Layer 4 of a small transformer language model trained on English Wikipedia (10 layers, counted from 0, width 96).
A neuron adds its activation times its output weights to the MLP's output. To switch it off is to set its activation to zero at one token and run the rest of the model.
A neuron's activation on a vector x is SiLU(gate . x) times (in . x), where the dot is the dot product.

Input weights of the MLP neurons that the questions are about. A number n stands for (n - 500) times 0.0011.
n13 gate: 453 541 504 173 185 302 504 486 701 581 300 443 540 618 430 632 492 260 695 500 280 414 320 518 573 527 376 418 320 635 514 398 431 592 282 589 445 570 612 565 695 513 129 262 411 514 310 607 632 414 544 348 533 377 437 612 347 684 217 603 554 568 730 522 459 623 597 321 661 206 591 418 357 843 307 567 403 670 159 513 439 604 486 568 528 349 605 348 446 962 656 747 495 491 526 297
n19 gate: 519 602 541 644 601 606 306 843 462 543 798 430 531 364 535 438 552 696 567 421 834 385 579 455 509 716 564 481 471 442 642 549 430 579 240 279 883 831 310 467 473 554 477 317 318 335 358 697 431 487 341 647 688 618 452 322 672 283 543 196 338 577 678 793 528 538 672 599 306 598 375 614 442 518 617 545 336 796 509 640 667 505 379 554 336 576 362 491 549 626 524 833 667 435 737 734
n138 gate: 238 506 432 790 257 623 85 566 245 512 682 605 355 522 478 667 556 557 446 461 547 488 599 719 262 676 877 751 194 659 746 414 582 628 293 435 442 183 947 465 420 460 197 447 202 178 586 370 830 740 444 291 583 619 866 358 653 273 372 134 579 298 167 676 471 166 652 655 404 559 446 650 449 751 483 842 679 322 669 836 546 406 629 642 672 643 488 506 738 744 638 674 553 634 710 679
n163 gate: 368 574 315 378 749 514 517 527 575 432 589 538 638 479 384 504 381 496 530 441 564 649 330 450 747 435 276 523 774 586 382 539 274 282 438 357 301 820 479 496 318 450 482 642 617 591 352 421 562 445 525 482 357 640 438 578 377 751 661 470 554 276 404 531 474 330 448 383 617 515 603 482 647 402 381 633 532 644 563 442 559 464 355 305 526 364 639 430 396 640 360 637 467 334 437 599
n184 gate: 516 516 457 348 445 267 507 422 536 734 729 375 362 557 504 398 354 782 434 564 772 372 580 458 723 539 472 638 710 344 644 635 604 492 311 589 600 524 388 585 775 593 386 621 450 516 483 527 753 399 550 245 545 545 763 472 351 708 542 573 310 646 276 443 480 361 757 549 263 609 496 508 663 473 691 543 316 492 564 586 620 693 552 597 682 504 433 440 589 628 590 327 584 384 420 385
n201 gate: 456 354 515 713 661 606 480 460 343 584 582 366 418 553 810 443 608 286 562 512 701 469 453 463 620 217 245 765 451 312 592 183 418 521 475 544 457 569 600 613 538 513 895 491 310 741 532 384 653 488 381 368 552 816 643 591 547 393 411 578 304 635 464 520 585 312 483 718 535 570 260 466 687 429 345 124 656 473 577 513 364 537 565 405 357 364 398 359 263 346 575 553 431 599 545 414
n227 gate: 394 335 542 528 593 820 251 621 562 563 685 451 342 554 522 249 274 725 432 687 701 285 793 409 528 665 374 465 553 431 427 276 793 590 105 534 627 709 443 424 236 528 310 343 495 620 585 532 631 548 446 237 471 432 510 533 263 585 397 562 454 228 329 843 500 404 533 865 394 471 495 509 632 643 707 486 428 881 401 426 708 267 619 615 576 428 472 378 518 440 461 626 699 726 473 423
n234 gate: 667 483 571 569 683 728 466 690 572 306 610 556 757 105 500 225 771 313 362 591 611 496 382 451 600 708 575 584 418 565 582 513 390 471 537 444 349 652 512 339 710 296 656 619 383 358 513 374 608 347 460 475 410 483 364 411 377 605 692 369 586 395 243 393 537 526 424 261 221 700 465 409 691 562 574 615 821 562 483 676 544 559 487 363 611 380 604 584 516 549 590 414 601 685 647 620
n247 gate: 682 461 399 369 250 579 500 603 597 581 408 636 646 579 434 629 511 505 397 512 527 202 474 567 517 525 197 628 612 852 303 652 404 609 496 398 483 443 451 465 539 916 551 646 504 553 367 816 496 659 821 613 402 478 272 654 500 700 441 399 475 623 432 368 314 473 522 327 299 350 690 599 487 547 181 445 425 747 752 564 462 486 421 426 734 496 262 443 466 581 648 626 277 413 314 508
n13 in: 242 656 436 637 707 745 540 177 349 253 577 720 550 412 618 488 363 701 368 466 565 612 560 616 512 504 548 546 417 231 723 229 673 592 638 741 544 359 635 549 358 649 563 626 438 451 551 531 385 466 465 592 533 594 429 228 423 488 629 435 430 454 537 553 460 533 395 619 623 630 392 615 488 469 700 680 592 643 496 551 220 496 508 288 565 619 404 729 189 449 479 508 524 484 538 373
n19 in: 449 104 439 602 771 670 550 664 542 528 734 543 374 496 773 341 444 485 608 578 671 439 696 619 241 527 283 194 706 385 411 534 601 500 316 426 518 762 104 528 352 629 513 339 539 724 500 553 369 555 578 627 333 365 391 426 371 473 552 528 434 452 500 474 437 584 537 500 169 472 576 549 526 228 678 585 151 514 341 264 432 285 436 654 403 542 749 313 571 664 575 467 591 605 768 635
n138 in: 500 610 747 698 655 570 366 484 367 419 358 470 580 132 818 725 906 716 435 688 580 522 610 646 318 693 355 637 376 622 586 627 516 437 428 463 531 542 593 278 392 587 464 590 525 308 390 505 837 774 465 563 175 527 445 542 647 599 429 373 165 336 500 658 967 361 626 670 334 723 663 747 282 633 403 561 590 648 891 633 675 652 273 434 553 409 718 599 814 510 548 403 694 322 773 580
n163 in: 484 361 555 669 427 286 416 643 355 544 554 332 201 427 760 441 588 626 329 536 614 288 720 418 354 391 481 512 266 560 452 414 678 643 336 747 719 442 579 481 565 474 474 348 389 291 675 672 538 558 312 412 473 461 613 360 551 246 424 438 582 496 452 511 500 583 527 520 346 453 568 572 534 696 624 391 559 309 427 560 554 483 687 630 398 662 274 477 717 560 670 329 461 654 511 577
n184 in: 543 550 497 373 679 485 493 472 282 575 717 591 526 445 463 358 403 629 706 562 691 182 619 348 676 478 580 645 718 451 449 277 434 469 383 692 423 268 601 539 768 481 526 656 596 610 687 634 591 511 548 554 332 453 488 679 477 515 324 411 410 476 528 663 450 421 427 821 280 543 536 530 463 556 526 553 566 492 642 331 459 834 519 220 461 441 325 657 496 451 496 298 435 631 474 338
n201 in: 389 400 396 589 347 416 500 590 403 401 563 496 312 607 627 389 580 486 590 484 390 483 291 415 787 321 479 307 418 394 509 610 236 408 537 555 458 588 543 779 385 378 684 424 576 385 434 528 504 566 552 375 449 590 583 631 454 609 370 441 301 531 474 697 347 402 601 743 697 589 448 397 613 741 365 170 404 294 913 639 356 558 226 646 242 487 338 571 455 472 689 470 546 383 797 536
n227 in: 744 641 359 433 360 582 734 174 548 210 487 609 500 756 528 522 485 231 548 217 383 673 269 554 249 363 428 298 570 604 539 523 496 607 622 465 334 358 632 478 496 562 571 651 459 452 721 591 369 452 733 581 513 465 638 548 453 551 469 293 517 867 611 552 589 666 444 230 605 461 522 399 384 525 517 700 774 397 346 542 455 812 496 595 574 343 763 436 430 508 553 280 534 295 435 582
n234 in: 411 570 544 524 520 547 594 500 303 645 567 422 619 394 480 653 478 442 667 332 597 479 380 488 681 637 405 478 402 516 802 548 450 425 480 702 310 592 686 651 447 427 403 462 460 593 684 376 705 585 528 603 365 369 98 416 692 579 401 194 733 344 668 641 718 508 741 694 500 588 431 859 432 650 472 536 782 517 479 347 467 567 371 679 525 606 681 492 633 621 483 585 284 280 453 639
n247 in: 619 359 460 445 324 419 500 583 484 633 504 270 457 692 385 666 454 368 521 378 615 550 561 512 770 524 416 517 592 630 454 474 382 613 432 619 698 341 462 390 464 465 512 631 554 231 453 645 580 625 515 387 475 525 542 565 211 799 471 627 300 691 416 599 295 219 480 529 388 385 584 643 449 480 342 543 469 424 423 658 618 617 410 509 262 603 207 306 425 347 732 454 163 690 320 682

Output weights of the MLP neurons that the questions are about. A number n stands for (n - 500) times 0.0023.
n13: 412 548 318 484 542 577 488 484 492 480 436 593 534 528 408 488 503 550 355 451 602 547 440 582 553 481 469 544 463 411 535 355 540 501 540 488 436 532 635 518 566 523 388 618 446 476 512 511 485 491 519 532 541 465 474 398 543 606 471 530 488 459 518 537 470 492 455 526 467 415 516 499 480 562 519 600 544 614 497 618 476 610 530 454 543 530 536 464 469 463 615 533 523 509 454 446
n19: 638 456 524 428 564 566 499 389 445 655 492 516 521 471 477 445 538 504 500 504 478 562 573 542 514 475 507 532 456 463 432 493 384 502 662 652 480 507 561 521 505 344 577 572 563 477 584 455 515 398 508 451 462 467 513 437 487 488 498 507 537 449 367 454 478 462 500 368 485 395 530 438 638 397 551 546 517 473 442 364 456 409 632 443 382 408 497 521 504 345 448 440 549 571 571 481
n138: 447 510 642 570 422 392 559 506 408 435 435 608 480 436 509 639 968 592 609 557 511 480 485 490 463 488 508 559 430 564 423 457 522 513 469 489 473 444 621 469 437 510 513 502 468 395 527 431 579 639 422 454 463 487 534 490 517 503 475 492 401 475 476 600 632 310 547 428 471 536 470 574 493 448 450 534 546 499 507 573 772 583 524 436 560 489 506 556 491 565 526 564 478 549 440 522
n163: 502 479 362 482 462 553 579 553 454 537 580 438 510 596 547 486 329 507 540 500 502 560 514 593 551 541 577 468 522 474 549 507 446 450 483 432 461 543 546 534 568 541 471 575 597 381 530 512 399 499 554 506 423 442 500 543 500 443 513 511 528 507 576 550 448 498 484 577 504 498 609 473 471 472 471 564 510 473 602 583 418 465 404 484 488 522 514 476 393 509 558 545 470 471 493 481
n184: 491 415 525 583 450 533 406 455 486 424 481 512 466 504 549 453 491 456 484 416 629 553 519 516 577 582 561 451 641 502 472 611 519 420 519 513 540 591 487 471 446 547 400 488 464 530 396 354 481 460 386 492 644 506 546 609 490 457 482 542 462 469 592 494 548 466 475 415 498 500 494 536 525 501 586 562 497 505 551 500 481 564 566 533 591 537 413 523 495 515 549 438 580 367 533 580
n201: 598 414 516 507 533 566 459 457 681 513 540 534 537 408 503 452 516 407 546 617 526 455 458 572 494 577 430 666 570 532 472 535 558 493 583 503 549 534 378 487 489 516 445 441 427 500 468 436 418 434 429 545 490 607 448 444 443 545 524 578 483 489 536 402 561 473 500 391 585 454 594 504 447 471 550 512 410 491 387 529 490 491 567 465 564 580 601 483 531 477 399 458 591 504 471 454
n227: 446 395 482 478 458 454 431 500 535 414 447 506 424 593 378 488 278 459 506 548 586 490 568 535 413 585 505 422 561 559 486 540 534 522 513 559 588 517 655 491 507 603 477 592 452 655 516 554 561 626 497 543 586 488 534 497 402 531 446 494 541 614 520 435 429 533 505 499 604 560 570 503 416 506 528 479 540 595 515 557 345 525 526 488 571 564 464 516 368 568 520 489 458 514 590 523
n234: 528 448 550 432 566 526 433 542 520 438 485 614 554 385 497 416 696 493 492 488 524 439 509 486 521 502 474 553 476 531 476 495 545 505 559 520 453 502 452 381 592 541 443 515 451 400 505 523 488 509 485 443 399 514 559 515 416 505 581 565 458 508 394 473 479 446 384 308 439 658 499 301 512 430 459 568 468 541 474 622 504 537 484 422 477 435 519 574 448 589 493 468 528 534 545 468
n247: 522 549 547 553 474 511 630 400 496 465 617 548 420 447 515 544 607 530 520 462 401 491 539 497 531 448 549 506 483 510 477 395 509 494 488 557 435 570 416 444 478 606 471 398 463 561 528 462 418 545 477 569 574 519 510 425 593 367 511 362 574 460 509 345 584 465 476 573 517 484 351 521 489 466 479 598 436 379 511 510 493 492 548 578 457 455 460 528 566 458 466 512 499 614 487 482

Each question names a token from some text and the token that comes next. It shows the vector x that enters the MLP there. A number n stands for (n - 500) times 0.0034.

Then comes g, the gradient of the next token's log-probability with respect to the MLP's output, scaled to length 1. A neuron's effect is roughly proportional to its activation times (output weights . g). A number n stands for (n - 500) times 0.0009.

" le", then "t"
x: 526 718 769 370 679 443 624 374 606 547 557 477 443 513 503 660 537 564 510 531 546 495 451 476 531 355 523 760 609 416 561 332 478 631 449 584 647 590 467 441 611 507 474 537 385 516 588 417 331 557 525 403 559 453 494 421 705 617 475 449 477 499 627 323 337 616 512 665 530 515 556 498 473 439 572 595 529 529 550 287 440 713 270 389 601 615 556 634 503 481 372 403 532 506 308 597
g: 601 454 416 379 524 453 502 667 541 508 253 575 449 618 534 524 556 655 442 669 411 561 491 600 611 368 541 552 544 499 592 516 564 620 486 494 289 166 526 632 718 650 298 620 638 606 601 535 597 615 258 586 419 538 652 359 525 380 512 473 550 549 465 544 465 340 421 620 250 296 509 544 523 499 619 233 514 675 519 524 404 475 554 632 440 487 442 573 408 363 520 716 540 553 322 403
Which neuron, switched off, raises the next token's probability most? n184

" set", then " $"
x: 516 522 627 304 512 617 606 554 749 506 489 516 529 225 577 559 642 342 499 538 371 456 464 553 581 530 484 460 568 476 693 607 566 441 501 418 452 574 420 531 497 440 609 366 486 478 367 548 485 364 304 485 526 376 518 533 707 652 366 402 519 467 550 458 453 336 614 376 538 432 512 512 446 566 508 436 538 541 496 399 670 561 415 471 539 711 418 463 359 609 418 662 490 374 500 524
g: 323 648 435 546 644 574 524 395 636 317 256 545 266 546 419 698 532 534 469 592 629 489 553 484 442 505 452 592 475 673 654 623 463 276 612 561 390 446 447 265 431 516 424 369 543 546 530 355 608 498 588 522 715 583 454 626 269 473 702 419 537 377 699 598 485 444 626 529 605 390 571 661 404 361 640 682 438 656 558 416 554 428 593 371 611 756 446 563 554 409 411 450 427 458 549 404
Which two neurons, each switched off alone, lower its probability most, in order? n163, n184

" for", then " four"
x: 595 498 687 347 530 373 475 538 544 611 337 558 426 432 504 516 800 466 494 574 661 522 492 502 456 593 512 586 536 496 514 552 463 488 505 485 406 477 545 531 722 413 466 435 353 565 522 471 708 612 438 448 511 480 476 564 505 518 381 435 516 585 569 561 518 552 520 597 510 402 533 428 508 314 508 479 417 599 549 519 518 562 502 377 508 399 347 605 509 527 465 385 468 474 483 446
g: 548 392 487 582 587 474 444 409 440 381 365 562 371 546 636 709 462 585 522 564 532 374 620 518 278 568 314 481 602 574 442 434 540 245 500 537 668 498 544 529 508 562 604 341 449 429 507 435 359 420 475 339 559 580 784 629 671 526 348 495 599 516 627 645 841 386 418 347 610 406 515 520 532 437 331 618 432 355 344 602 649 629 754 520 502 629 580 304 596 515 579 351 475 588 541 445
Which neuron, switched off, lowers the next token's probability most? n184

" using", then " Don"
x: 484 616 597 430 515 566 475 409 475 453 457 577 515 158 514 428 823 426 476 541 542 477 509 505 457 520 534 501 437 562 597 461 507 518 434 395 413 382 564 433 471 499 511 499 376 503 626 513 600 589 463 453 477 449 533 532 518 469 297 377 520 433 474 506 553 479 588 388 523 480 510 502 556 487 554 557 600 539 491 570 650 475 522 292 502 533 406 606 472 562 428 534 435 435 505 539
g: 604 436 450 617 666 419 516 543 350 541 660 588 421 853 499 588 590 521 477 555 661 605 483 396 488 334 543 653 498 443 685 570 355 552 478 535 549 554 484 500 743 483 424 355 539 408 561 448 528 686 517 435 444 543 698 479 460 641 487 330 466 595 536 595 374 418 347 375 470 468 372 695 528 498 397 527 773 419 618 403 491 712 671 439 567 308 435 401 287 771 463 499 411 594 487 350
Which two neurons, each switched off alone, lower its probability most, in order? n138, n234

"c", then "al"
x: 409 599 625 585 431 485 771 498 498 576 468 672 499 312 499 272 483 420 429 573 304 491 568 533 633 412 431 666 741 491 720 681 349 377 615 507 479 486 281 498 467 737 596 335 556 558 516 490 351 473 469 550 671 412 393 502 416 476 595 532 437 478 443 373 592 324 480 484 506 533 474 551 623 429 529 387 497 560 451 422 523 410 618 374 559 551 671 456 391 360 493 453 544 502 290 558
g: 462 562 574 387 446 521 443 685 547 542 632 693 328 556 418 362 540 720 448 439 433 544 875 605 471 416 353 363 626 475 523 489 382 469 583 582 470 607 606 446 336 402 264 372 429 482 511 478 585 494 468 515 326 616 409 404 589 409 476 622 479 411 733 307 479 531 611 486 691 682 538 617 461 499 526 675 450 472 494 614 471 257 686 434 382 584 540 650 701 473 374 379 444 664 414 468
Which neuron, switched off, raises the next token's probability most? n247

" which", then " V"
x: 558 608 584 420 512 590 471 588 648 380 547 276 495 388 557 704 717 673 574 343 667 592 334 482 452 559 480 386 372 503 462 387 384 625 406 367 408 341 477 452 401 398 538 324 573 570 446 345 556 549 382 419 344 582 520 523 527 379 325 548 440 598 559 585 416 425 439 442 421 556 386 610 449 613 482 543 414 495 478 503 593 510 398 447 505 531 441 596 379 367 430 598 563 482 501 547
g: 531 625 366 549 342 352 544 528 363 554 464 481 504 661 612 751 462 507 581 452 432 359 462 470 474 378 690 651 732 562 363 564 473 498 526 405 273 439 441 545 489 730 300 664 321 346 633 668 434 677 534 549 620 408 500 532 308 426 613 476 569 584 345 483 438 505 712 529 419 600 452 430 528 664 465 361 642 435 659 456 516 473 585 548 471 570 510 266 305 502 339 755 514 590 530 513
Which neuron, switched off, lowers the next token's probability most? n19

"re", then " man"
x: 567 495 631 694 598 438 704 447 618 482 436 460 604 553 498 435 517 630 429 528 639 495 325 591 685 428 643 553 658 399 433 587 617 358 635 357 470 671 376 576 334 494 574 465 384 651 358 468 511 517 504 382 396 543 611 345 623 577 493 479 401 586 594 330 532 577 563 435 497 416 623 450 573 568 492 569 405 383 553 432 564 464 498 243 500 442 368 589 433 433 417 243 441 484 409 496
g: 394 606 592 590 480 491 550 576 736 363 750 534 691 235 448 476 570 547 379 635 445 594 265 387 396 502 567 385 386 722 532 423 504 480 311 394 455 539 531 560 432 357 627 650 372 561 329 387 462 452 589 407 495 432 423 466 394 397 508 415 521 533 517 394 473 478 625 338 316 387 456 531 699 408 629 170 361 463 420 500 579 541 633 568 486 553 627 303 572 478 351 507 584 624 623 638
Which neuron, switched off, lowers the next token's probability most? n163

" about", then " the"
x: 481 503 539 583 577 502 587 489 573 492 358 634 448 284 452 537 774 460 567 532 642 507 469 428 524 407 444 516 399 522 560 493 669 548 443 520 518 396 605 507 703 482 515 466 445 533 523 506 594 465 374 455 491 673 538 554 513 370 459 537 677 447 489 567 694 456 620 467 495 504 394 505 547 355 592 554 551 622 511 429 635 576 426 414 484 519 443 627 529 464 455 469 340 550 496 474
g: 527 649 622 380 513 558 457 521 572 563 657 427 636 162 409 293 605 558 418 473 510 537 443 572 579 651 818 414 536 563 546 495 428 464 327 444 371 248 525 580 633 252 581 421 612 474 475 475 761 598 369 661 350 543 690 454 595 475 469 435 375 629 560 584 322 630 581 481 468 444 382 407 594 478 544 491 682 494 564 539 297 574 344 370 395 405 535 547 401 510 439 532 548 610 499 328
Which neuron, switched off, lowers the next token's probability most? n201

"ess", then "ary"
x: 669 582 657 532 493 521 366 616 563 547 525 433 511 238 502 521 654 497 545 683 533 507 429 512 507 358 469 478 525 518 379 331 460 452 426 413 388 469 366 437 360 429 518 666 481 713 640 672 365 430 468 579 767 618 394 599 421 312 438 503 570 612 414 345 348 417 591 447 479 455 437 640 669 501 521 439 386 487 517 559 477 556 718 421 515 504 373 470 251 551 542 545 603 544 505 429
g: 368 484 472 600 512 483 490 476 477 545 691 442 496 425 596 493 389 411 562 541 528 528 535 632 518 512 378 770 619 207 490 574 341 436 564 198 389 692 392 448 342 408 464 436 714 388 636 446 479 480 617 466 365 326 338 475 364 595 442 590 426 653 326 449 588 289 389 487 371 643 809 503 560 405 300 594 583 386 508 546 556 557 548 610 548 519 517 404 523 467 645 553 479 597 736 570
Which neuron, switched off, raises the next token's probability most? n234

"te", then " even"
x: 545 603 616 706 528 445 610 475 582 544 479 407 483 291 471 607 682 313 558 563 435 256 354 430 538 449 457 562 600 518 504 393 543 523 531 406 569 622 269 592 297 540 558 460 382 429 478 526 496 441 373 565 354 540 579 184 501 621 509 483 473 679 515 501 537 447 539 413 510 536 412 483 662 373 529 465 440 585 413 526 571 423 469 382 371 720 493 540 459 578 527 373 566 505 350 638
g: 412 606 414 567 432 625 453 707 232 436 527 465 339 480 204 483 550 672 649 577 553 393 363 536 524 618 683 556 678 387 474 371 371 513 685 467 525 635 590 581 503 335 461 547 422 355 490 341 814 502 277 348 699 467 466 549 368 279 575 495 421 617 626 569 479 493 468 562 574 409 535 581 534 478 473 523 424 540 491 330 597 358 616 492 288 322 591 526 561 448 625 585 436 460 402 469
Which neuron, switched off, lowers the next token's probability most? n19

" part", then "itions"
x: 639 541 553 476 546 543 659 551 713 458 473 430 523 283 571 427 659 365 406 640 448 329 453 494 498 442 467 398 622 440 569 634 554 331 522 403 424 419 639 396 524 372 565 454 488 462 438 657 452 394 270 434 521 651 535 513 512 308 502 578 524 400 472 294 646 516 512 552 458 507 587 543 326 570 585 597 536 374 429 445 521 405 421 515 671 484 535 374 497 525 394 553 380 531 445 453
g: 698 674 511 540 614 507 543 391 460 499 730 610 464 592 630 490 566 275 501 381 526 390 590 486 341 438 673 427 613 429 504 545 294 351 552 593 468 453 465 724 520 794 577 592 415 470 387 544 377 516 445 618 410 578 384 494 726 463 437 433 406 486 489 290 545 523 538 536 460 539 489 770 339 557 505 283 363 357 529 568 328 520 576 447 485 499 522 606 684 659 779 391 616 590 465 625
Which two neurons, each switched off alone, lower its probability most, in order? n247, n234

";", then " this"
x: 476 647 503 557 467 661 523 520 535 399 554 523 404 295 432 467 732 543 568 636 764 553 470 462 537 622 575 730 443 547 477 511 480 447 456 320 498 484 332 456 397 596 473 300 372 363 590 626 572 516 478 446 437 393 527 462 617 431 391 466 479 357 557 643 474 541 548 580 461 627 387 596 575 547 507 621 481 547 507 552 650 474 527 510 412 487 568 500 557 475 398 505 569 525 460 401
g: 337 538 546 456 346 412 550 558 684 447 510 569 617 59 541 173 547 497 527 568 522 561 414 629 612 628 689 488 447 558 573 445 488 522 378 321 353 305 488 511 671 411 649 397 672 527 518 579 499 451 484 498 497 524 499 507 488 480 611 506 498 528 651 530 469 667 556 499 571 476 559 429 621 609 451 501 425 598 324 500 361 359 387 266 330 422 556 831 617 450 489 342 423 604 478 549
Which neuron, switched off, lowers the next token's probability most? n227

"T", then "eam"
x: 416 451 718 294 343 494 612 543 578 749 414 339 495 255 527 599 503 574 517 510 451 404 496 554 371 434 420 503 383 554 559 548 450 531 611 407 567 595 36 383 485 484 487 451 430 523 296 501 396 551 412 453 521 541 527 517 451 473 451 487 589 492 556 376 623 364 424 551 509 634 292 514 511 463 491 489 555 642 473 530 465 654 539 510 468 342 433 518 371 475 562 431 620 529 616 332
g: 379 562 513 485 450 532 432 541 583 674 624 364 416 478 342 364 404 447 682 419 517 628 479 278 321 644 565 506 399 397 290 419 574 407 310 687 572 308 492 484 566 667 571 503 265 380 526 540 443 725 289 584 533 603 552 374 548 513 551 393 531 597 745 572 578 342 341 354 520 477 394 431 396 374 430 377 601 492 283 552 511 393 452 666 613 560 415 411 493 523 327 378 290 427 486 448
Which neuron, switched off, lowers the next token's probability most? n13

" produced", then " and"
x: 570 618 722 396 426 531 520 400 476 496 512 597 541 392 549 502 664 584 464 452 684 390 495 403 491 585 469 393 478 472 838 449 649 589 593 508 503 519 726 530 521 559 541 499 367 494 776 612 511 570 337 464 666 433 529 612 688 538 237 461 495 543 504 630 506 433 720 384 451 467 444 430 546 559 598 451 534 465 438 445 581 620 560 347 517 580 430 507 457 593 530 522 434 404 601 492
g: 548 651 346 599 384 701 504 697 555 497 564 549 682 564 468 375 537 582 556 415 504 389 671 719 651 572 677 581 395 270 431 776 479 519 664 572 677 521 555 726 312 431 447 672 412 540 373 632 361 460 516 403 405 318 655 592 483 347 519 664 491 664 414 452 634 608 601 627 449 577 478 374 524 655 592 501 603 413 620 522 529 502 698 525 623 638 565 467 619 626 539 556 558 486 485 407
Which neuron, switched off, lowers the next token's probability most? n184

" pr", then "ison"
x: 599 687 754 405 508 572 601 518 511 496 555 454 441 458 472 517 570 472 503 434 512 486 514 669 577 419 528 634 726 581 442 756 474 415 421 484 641 508 589 442 563 528 531 658 415 553 542 445 301 492 568 468 610 407 635 466 489 385 351 445 415 531 433 253 822 570 395 731 491 622 518 414 259 504 487 541 399 531 568 415 513 653 516 455 431 568 440 434 453 630 600 429 382 550 529 510
g: 539 645 540 579 846 408 455 401 403 371 556 456 583 692 531 443 451 498 613 351 360 420 478 517 406 628 562 512 757 582 547 433 544 577 649 747 337 321 507 389 604 566 683 377 518 489 686 479 351 338 465 573 698 454 561 381 683 286 482 514 377 560 616 574 308 446 537 540 448 471 560 539 478 480 373 214 496 638 458 529 479 372 379 547 364 624 621 340 457 588 406 522 396 488 447 576
Which neuron, switched off, raises the next token's probability most? n184

",", then " pre"
x: 576 628 514 620 391 642 619 532 476 482 570 590 365 231 487 380 744 629 535 479 675 501 583 708 543 639 510 482 412 542 430 625 387 585 543 439 555 520 501 443 576 457 496 512 490 592 573 504 493 453 548 488 377 556 592 456 539 441 397 475 475 401 508 685 681 433 564 639 399 592 547 468 470 551 532 497 464 523 634 445 522 508 468 481 403 446 521 520 424 340 568 408 466 508 526 388
g: 387 610 477 272 304 321 417 320 451 502 604 455 614 460 569 492 465 492 664 599 437 456 582 559 459 675 321 298 360 547 400 320 516 484 196 525 447 448 532 295 623 529 486 591 507 402 415 424 599 574 474 321 326 390 423 567 522 503 419 357 607 605 627 557 365 425 625 663 498 401 612 594 427 655 722 438 317 579 428 629 505 339 486 485 550 405 583 725 538 595 562 481 442 411 732 617
Which neuron, switched off, lowers the next token's probability most? n138

" ", then "198"
x: 577 464 696 542 523 659 419 497 552 389 387 433 384 288 465 393 356 639 508 549 518 485 347 561 419 468 513 509 504 559 422 582 425 353 624 465 569 407 506 498 517 553 595 560 381 373 530 442 564 532 375 478 431 369 281 395 542 461 501 538 494 427 577 348 323 511 427 566 529 545 527 472 594 389 528 417 494 722 624 430 429 531 477 488 635 665 252 535 332 444 332 539 496 474 559 328
g: 468 355 494 427 516 580 482 618 340 523 437 536 476 563 622 338 558 365 685 526 762 483 519 617 564 285 322 445 530 491 409 558 660 600 373 477 623 410 590 305 712 338 480 458 588 776 563 641 421 479 366 387 598 458 471 526 692 637 430 619 301 492 458 463 471 555 608 588 552 391 463 591 483 628 527 375 497 725 650 453 665 363 495 551 662 414 466 419 349 709 675 336 483 462 635 391
Which neuron, switched off, lowers the next token's probability most? n247

"ig", then "u"
x: 736 575 632 648 383 427 566 631 408 539 349 560 503 318 528 353 561 407 570 598 301 442 402 324 494 341 551 596 734 571 437 600 500 472 621 487 448 332 346 464 558 519 547 539 354 489 433 408 354 325 405 603 579 431 571 389 475 400 611 533 451 549 557 325 507 455 631 502 419 486 548 573 604 368 578 385 453 456 473 452 585 512 572 545 336 637 598 686 518 552 648 373 561 550 451 462
g: 582 533 364 461 200 272 510 583 380 422 525 455 429 599 391 620 455 200 340 447 485 466 484 286 428 374 566 388 538 497 490 653 330 657 598 389 541 641 537 454 520 365 804 482 646 678 325 576 352 693 583 366 679 517 468 561 330 465 490 522 575 506 371 474 617 370 448 316 540 428 428 559 458 522 601 603 528 335 462 556 707 410 418 416 412 398 443 630 470 543 493 451 595 519 668 543
Which neuron, switched off, raises the next token's probability most? n13

"}", then "^{"
x: 499 709 419 544 455 555 542 577 499 573 427 572 544 245 492 561 637 518 453 574 452 541 466 570 586 617 444 592 552 597 609 628 559 373 547 513 611 403 256 364 699 457 453 541 602 474 529 456 365 334 633 682 727 261 514 469 525 476 494 563 464 483 427 439 572 523 414 491 399 529 424 442 696 453 499 503 570 484 499 498 750 387 661 450 470 652 422 463 478 396 463 496 576 472 564 516
g: 593 516 511 477 572 470 378 573 399 512 282 453 471 725 521 596 458 278 570 487 518 436 609 496 549 426 455 431 607 561 482 586 432 450 456 331 749 472 430 481 388 470 566 349 257 363 403 442 376 287 700 517 666 685 322 411 604 464 586 508 672 511 512 620 429 642 497 605 630 748 359 613 588 425 519 611 417 372 407 392 412 523 628 416 625 588 327 292 587 660 566 592 437 707 631 405
Which neuron, switched off, lowers the next token's probability most? n234

"com", then " Boy"
x: 547 570 687 657 624 649 401 383 710 530 450 731 584 345 512 619 544 375 505 635 349 457 375 466 619 511 753 535 402 508 462 508 534 439 555 342 622 571 428 502 214 594 568 559 472 471 556 534 403 403 540 581 537 628 572 508 682 457 216 433 378 797 515 387 612 624 372 583 449 406 470 392 402 473 432 512 477 457 462 441 544 453 550 517 554 533 585 585 449 584 475 387 563 412 549 490
g: 665 253 560 467 442 491 531 652 350 635 475 448 660 535 507 471 573 711 382 449 659 615 378 354 538 648 545 412 527 507 549 448 638 521 603 349 646 462 372 824 721 509 551 476 473 483 566 373 328 707 456 409 616 384 674 484 440 800 533 401 558 336 459 549 510 415 682 384 406 605 517 508 563 442 363 395 667 394 724 572 568 557 391 630 386 566 561 460 464 526 495 542 664 565 420 419
Which neuron, switched off, lowers the next token's probability most? n227

"$", then ".\n\n"
x: 453 616 566 513 529 674 524 555 566 580 581 518 597 213 491 486 661 557 437 632 526 448 523 638 520 555 497 423 406 509 489 544 385 358 608 484 652 395 567 454 419 510 411 281 664 409 699 464 511 349 425 593 480 272 470 603 445 430 379 754 518 476 435 443 498 465 488 517 508 343 277 426 475 555 590 441 486 558 627 355 631 520 601 424 522 512 348 539 380 464 299 472 572 455 511 473
g: 583 479 528 406 486 604 422 449 367 597 623 563 892 521 399 623 505 644 512 398 644 430 525 370 604 756 400 389 524 533 437 654 511 401 347 254 579 651 617 622 580 375 608 382 402 302 425 356 406 355 485 722 513 478 382 398 471 432 587 354 591 404 486 524 400 450 533 503 330 374 304 418 584 569 495 439 536 517 327 541 405 516 439 496 575 353 596 450 653 466 429 762 547 526 653 599
Which neuron, switched off, lowers the next token's probability most? n227